Layer 6 of a small transformer language model trained on English Wikipedia (10 layers, counted from 0, width 64). Numbers have three digits each and are written without spaces.
A neuron's activation on a vector x is GELU(weights . x + bias), where the dot is the dot product.
The model reads these tokens: "," " introduced" "," " non" "ind" "ige" "no" "us" "," " and" " natural" "ized" "." " \"" "N" "at" "ural" "ized" "\"" " usually" " refers" " to" " species" " that" " have" " ad" "apt" "ed" " to" " a" " region" " over"

The vector x that enters this layer's MLP at each token. A number n stands for (n - 500) times 0.0075.
0 ",": 540768405616570517495433422412344486479467348853464273531593552557533539319665273189468463514447602511467450526434571307472432546663836184469518350563415440495397386548626367515692551741632791
1 " introduced": 489644439654444422564307241586513594462450480661505263562530575603481461303516339230614640449481598432485407563401482556504308671627914296520613443584451444578360303651559224609600284760577709
2 ",": 516623392688637407478416388385396510452456380853329335578529543612530572332697219408471546402570592610399408547375608323627392579525831130515435388595448479489420443526592227532674570687639752
3 " non": 618793471508383260383519303640552473314371535628493324712567691582480617228578507329501671467448518496674396425385456378450398612600697217300511651504477591484249381461596497570425453703758779
4 "ind": 652617481485398404444571355846500455414485571613585264528415443522613395355779435211433814262621517447587361486458567463587409460362899454457673525608624495523175373338555451465457569591481647
5 "ige": 648571425407519435335471332795495542373551452554548353422487463656655291356664450267463565314529531312675352538256514456565344707526695380487536560764559682642378347205444503453638594604558838
6 "no": 602670433287551532338418377618376432439511426608471329432513549618571497504469426332355647317622515355598419351325650470551383607544548383545573563786452644622245396257463330578708641506864885
7 "us": 618534581519589474417381319607562486457593513805442213581541572645534579433371295393384780311590463251536355499427700555442249601503592311552470606664501397659237450428481241449648506653783698
8 ",": 604574447714643432479398399404347508463439515815351368532516556594489621280625220374469516337609583609373415410399610359574451617572739113563340470606451405485449481456578245472734720769669642
9 " and": 607847524746595402433380406503415490416538467747447362493471591599609476228523424392473450461523699489512342235403489371438355585682842160516485559283523487494321464474669302587658676672613593
10 " natural": 708601620567400380532367365598473547302555644598545219542445589480628507329562336294474707206424611386601432375421388486425404682600802346381328616465709610649349410472628395492496360703763697
11 "ized": 507550518761428368412365415604395565451518562665633288489562588646640406269540415293501850309569671370464371367291527604536315684573876222420564551562580407595417463497552298406516362689619573
12 ".": 608638587542651385536352466526334510430464539885321465507465551568466558317597118485475678530582720333577257586214476394376310561509704288493472449326306556545492608547590447594736527590506770
13 " \"": 531876691394215447352432320621342499389496505501452478573405464471456699561558330425589614541508430442486365535323453281558263557633827282366406548713469374529369386579585720518792559627610690
14 "N": 445705624346405551499529493826426357498700469482378397341562589357467578390706367237711488334666728503320401607376743397577425446421745409346675454593533491449139563463765378518530590479474558
15 "at": 481685537455598408329556421978477483520656386679477405433552696502563432536588657182564423347599467254275207708602637496456381352382669374532633483581636556562357464275554534329554644495527459
16 "ural": 629450614422369498381431225835528587537778489731530305484400644514563449425547343315498545222558609269265288654505533522439355448543594569511457439567646427538378397447617510306641509677872643
17 "ized": 460478511582392385399381334721397520559677437761617314416531691545650333376581385270591727344607709350237303495373547668521423603602776309462619465596495399618334416481650412287613435669691492
18 "\"": 470433611513449495324353337533369713512508493827625400481536604852512500479662197368554672526498622375420406471335331275636209551563668479670386301708411428574391430535413366468694616554640676
19 " usually": 498750709620616403557382421382464445594565443668387301406520659620537480293432275292477742369484563411412429270402407429486333600592772268634610457679553466607285442640622341488597359612627837
20 " refers": 412697570600458450594364163534462479569558509430582361544503589642593409385510386257680724286453452320333435396371402456529304749667724333422658445826532562579456543654595293477670362720358639
21 " to": 451746521724659503390190228595518621623691445474389351489457481555710323296595433429457654367549538326441333275314454349624461613707750323495613513585401582526420573495533237647782548532540570
22 " species": 505490698624558454523328319565598641368547592621362383465501635629472569411538230379504775147437375279370374566342558451559334709653628416509482478745520485676350677491479249456596323638593780
23 " that": 553824668655489405303349407530417591578601465733389377402397638736636436343536188573451576466458449395533263294325496501499412553695936302565480381549473557465358600476598345493602386615596655
24 " have": 544828727696556405593517361399460540548525520708380332391540601577585468240558249301506689325542499486473284300387375411481467609652850275627686392663644443490217510516572517442533385539459624
25 " ad": 527734519621497409514403310597609510354477587553504405463303503430582591378610356149378725364666393267616466429361231508578431649524778383566581535502493565278250424527595569591713444727635768
26 "apt": 481303581555445479629422289680542569392618536514706368602479554460524591291644334342481858130693441479577440571512419506433336663436764322485613467581670527423283564495522184519571316606456720
27 "ed": 468508556684476567505262209651467559582522541775572329579425683496584462328535423297538858254633559351441275348473508611419282668557754329462649547597574382470422458533356354421653326691618593
28 " to": 427703534764623533377239225576559635607667512448384381492457518519660334295579331435433545408555597273518338185291466379568529635655706356527561571582434531560381586419539268654840640499623540
29 " a": 600822576592324438544384286778523564420625670551348276431532631553578505330565332452387501386461481445328305224468557579490572510552742171432472362707534514571418388648530337543525542725829552
30 " region": 529390744583675496474351351532576718357473579606411418276476689782503630371573288384381735275553441285349467598357461330533471590554755427457453533680567415689392709353471289419459411585540787
31 " over": 416672531722497526452326198462613641433295580705434353477456656633518556326592587330444511524488528347558139333357466523429552621696904415429734445531343614554432657353469319436617454693547577

Each question shows the input weights of one neuron of the MLP. A number n stands for (n - 500) times 0.00094.

n227 (bias -0.021): 451633501684532418541493579606552584451426539422578394441354624434434594606424522428410372319440314404693586507472462442703652601533495477455587551461493584417577675614428582429364520455441492
On which two tokens does it fire most, strongest first? 25 " ad", 31 " over"

n144 (bias -0.007): 593311541719508564572368665708338529505471604399568606350617537516544345516502623345506310602316455840481420209631367567414507289416457475488533550416498606571337431484502373409537333512616346
On which two tokens does it fire most, strongest first? 29 " a", 9 " and"

n103 (bias -0.018): 501323532439447591680517514403383463706625466542559499474683510423469614363278504529465421560560421392542645561435511334601530469416353456459460442282445488608474532390374436612634587732573366
On which token does it fire most, and how strongly? 8 ",", at about 0.15

n67 (bias -0.014): 499472519402555524522425487516472488500476426463492483446514492516480557446414504429544516499537420580527576481496484482456518492552574445446505497479447523516478505477468457504520499459506465
Which token does this neuron like most? 6 "no"

n4 (bias -0.015): 548441519541340464518484529514587446494581571475482588490521459593568425564528535543378352506448440434416463497505489533477430537465527484467501453456488637472540507483517455498464566470405574
Which token does this neuron like most? 5 "ige"

n23 (bias -0.013): 510620442501495345520547440396463429289436433499552565573504474539413494544472437497439400384523508615478517622568593463534443530522531415535573551424436556489509464673567497530479560504558514
Which token does this neuron like most? 2 ","

n135 (bias -0.007): 485541557430690503547541573548433409540539231539593502442556461503491394451733554388554222588455666687589595589660476447450437417572548580624421395298288519413571492598513531407440492421517290
Which token does this neuron like most? 0 ","

n193 (bias -0.026): 545381367533532613307512563546695488542774620394360441457391472512646554183693625623503286321520640537312400458307344383512420336554461532455667723360326648464669429684442386565464480466648444
On which two tokens does it fire most, strongest first? 21 " to", 28 " to"

n112 (bias -0.027): 555492486522427543532490476511552489507418455589454517471444416473447531629469517504619495538331425534615449509505437497464454484538491502605488535500509699476506333391407508476499494525604549
On which three tokens does it fire most, strongest first? 5 "ige", 6 "no", 3 " non"

n133 (bias -0.022): 396498422499537476542563373472586350437524389534519522549585582473539566444500332502585405536627610557334511627445334504604544416497435529585633267509511491474579444479547474444440605519528509
Which token does this neuron like most? 2 ","

n21 (bias -0.018): 794681550503592326582477531461401430449516533468368461324395522343470655443621523406531662362411467364509628482560492469543666293761443594540664413405610388498722411426606481482323386527632441
On which two tokens does it fire most, strongest first? 10 " natural", 24 " have"

n198 (bias -0.002): 509546629515457575504572379496526496496424521577416631468575433534324394553344454396402442722517440499435446498420441499562557539236422532665599535465558555656347346499542494409516365524513574
Which token does this neuron like most? 19 " usually"

n69 (bias -0.024): 606584546401460616461552492522352464474639525488576513552489585586517555456567430650523382488476352519509486486538479528406496474548567522570443519605550425384704544413441453438482554498500385
On which token does it fire most, and how strongly? 23 " that", at about 0.4

n167 (bias -0.011): 555444614496638526493380602620520439428545618577330479342528516510465448511474784405553653487542639548240411549488360601516567526499400459526537561491337309447716494555508559510601474510426468
On which three tokens does it fire most, strongest first? 17 "ized", 15 "at", 27 "ed"

n59 (bias -0.014): 546488420537490382466341545627479638687450825563622487322518547079380570395408442351499342546403504636831522702380407509521720394509303552470489573331381579456416545644618661584533479575404517
On which three tokens does it fire most, strongest first? 25 " ad", 12 ".", 3 " non"

n168 (bias -0.022): 399566327616520371496662415600639516285571605513539711354499451598556494586540543480303324422406501592577537518303496374551545522677516549509497459350457398421495384611617442665354634493560436
Which token does this neuron like most? 9 " and"

n226 (bias -0.018): 558422592534581337542542563526417603444464604560642492523436515494439439492528487434403463495520523604508561497511336497447543520457481508564389509453530429373587527600518577614387450491472371
Which token does this neuron like most? 10 " natural"

n106 (bias -0.025): 567544539449525476348413516717449446380498494475456509478608540558612421548498486332504520518439367600469563610610491390415503282534478566497533479498492504420778489722381517504544593373518348
Which token does this neuron like most? 15 "at"

n5 (bias -0.015): 538579570630577288656272362597617567574524409504362544384404332338525449463450691661671491344466537587625584453564649403602373652423487337658571385358463414576567510551345612498477560324546450
Which token does this neuron like most? 21 " to"

n249 (bias -0.004): 454658599534437549573492449370482466378600454553428496388318557380420491494497697502457625630537485535511462490403464540595580425399491542443544384407590618723625590353604437693331474432508537
On which token does it fire most, and how strongly? 31 " over", at about 0.48

n99 (bias -0.020): 580536481418521533656640473530525351508416400476690499653378434451585569375457660579446579447399655344384592467398554322442596368495461372511573514504620562454702468572567757420477513567477427
Which token does this neuron like most? 3 " non"

n233 (bias -0.010): 632348493620664426462577438523483256498639400551571528273456636483337505384602452338672628805490425635638599545527330499588257499601513875522527559531625449367450493406497472548412584309517367
Which token does this neuron like most? 18 "\""

n197 (bias -0.003): 438378600525417560395454546357513502627533569582488596410539376566616276436529630576395541489585438547490627446599482554540578393495689528314488489435596425681532501335459418508337426529496612
On which two tokens does it fire most, strongest first? 30 " region", 11 "ized"

n245 (bias -0.023): 534560326401543414654676498309509757538561502490592589597383550539450387444593515421659522434515599553624469389312515502609510484551615452408635456401493538431555393549485588386542515388284297
Which token does this neuron like most? 24 " have"

n98 (bias -0.011): 716401613570484387531558561363552446450635409472596508516570508471427519450429628476393557464486495487334655625600391429633311537447585512435720458046456497449451517670471532393491638626626389
On which two tokens does it fire most, strongest first? 9 " and", 16 "ural"

n221 (bias 0.023): 496524385336498483535578442586194348649632583303621676538315490523710538272713570517360560387630496434637506505403417476493581378494386603428638472495458673718378430559743522472467341346590398
On which token does it fire most, and how strongly? 4 "ind", at about 1.2

n16 (bias -0.012): 536454617468532527493519532487487515499564601488475484464544474509501468572482482481461451491461449443499564526513475571504530412499523446508508604500548488484529513489511484478466493531525516
Which token does this neuron like most? 30 " region"

n108 (bias -0.028): 507445608570468504510597569464497433475499481501510552347393468580539385415423541513720463574477548572546511451427438476545471495532427466582526569386574423357471450536558515534553486544483499
Which token does this neuron like most? 9 " and"

n140 (bias -0.021): 513698537498542452488438630524469370574599751318534430415581413524479390409462381469434512478527371676492481301491476449550749466405514598559438516591406511534587489613600435611596470482552335
On which two tokens does it fire most, strongest first? 29 " a", 28 " to"

n223 (bias -0.016): 297370457439580555664342389514585461591477357531470578495531482524642670417519470488344429389599454499634474485494424497542628570489458528427621489510458321698483510502461552561577376653618442
Which token does this neuron like most? 27 "ed"

n12 (bias -0.004): 598609478392429589569552572379428629492273551418309568254375504703429504573452611525577346538325558317434587675578561477513644462530462293302539618461515585651505617551662571398552515480385444
On which two tokens does it fire most, strongest first? 30 " region", 13 " \""

n95 (bias -0.012): 574536508585445639554486495451482514532516524624476550503421543508451358587418350411545575597352447616587494520605586375522551391512348539538575608532596435459489338505447513436442484524534645
Which token does this neuron like most? 0 ","

n252 (bias -0.007): 446544526495612275444596498587544519521487564467492559337501429500520579454527500534457461484413541561469501539493668497472535348532561461520516351440496576593568570479520483510503485581398495
Which token does this neuron like most? 15 "at"

n129 (bias -0.033): 626494451676425538526593352632505393436590403438490593628468466439569664495653582481349483396467349535521512431483558566438423310504489432336495371521590529625489521597532311510425705472569286
On which token does it fire most, and how strongly? 29 " a", at about 1.4

n237 (bias -0.012): 344610481550571598530575468321580600477367516413512455475512629443488489574671621568470564426349355404580425633629477774402465375473487493374488463378429376415545493448523565529617468261783353
Which token does this neuron like most? 31 " over"

n86 (bias -0.016): 568565451516698515634575505488381595485629498488610353429480311394424253406538410527482393536579422519350601384519588483457652417625544568425545589453489431517518664681423414497587472493469635
On which three tokens does it fire most, strongest first? 21 " to", 28 " to", 0 ","

n32 (bias 0.001): 503476347576513461589727373503297532502501586491305400448568471493599526575419638497665728670290421610574675654476590580480534706745482405480523498411458555393385451494594369449434279376446420
Which token does this neuron like most? 1 " introduced"

n33 (bias 0.004): 641447499360575398458585574510641271459503586506527398404672419769527479487575644444456602475426386457417672515636383388569559446456579578461654357490384769568500461366461529474188519398337517
Which token does this neuron like most? 4 "ind"

n207 (bias -0.020): 434458525495285563387554626340390602495431664483444500359672413674324443528546449596464631582352489483439682625513549507640561404390535519467444446499435564660434496571407542623378481455505708
On which three tokens does it fire most, strongest first? 18 "\"", 30 " region", 22 " species"

n182 (bias -0.020): 618512478353461345325410566538572646434428409367557432493466407564399344494506574529416492547518515636560557543532534456751540463487506512436527553291501493516470610587560558518588507431396531
Which token does this neuron like most? 4 "ind"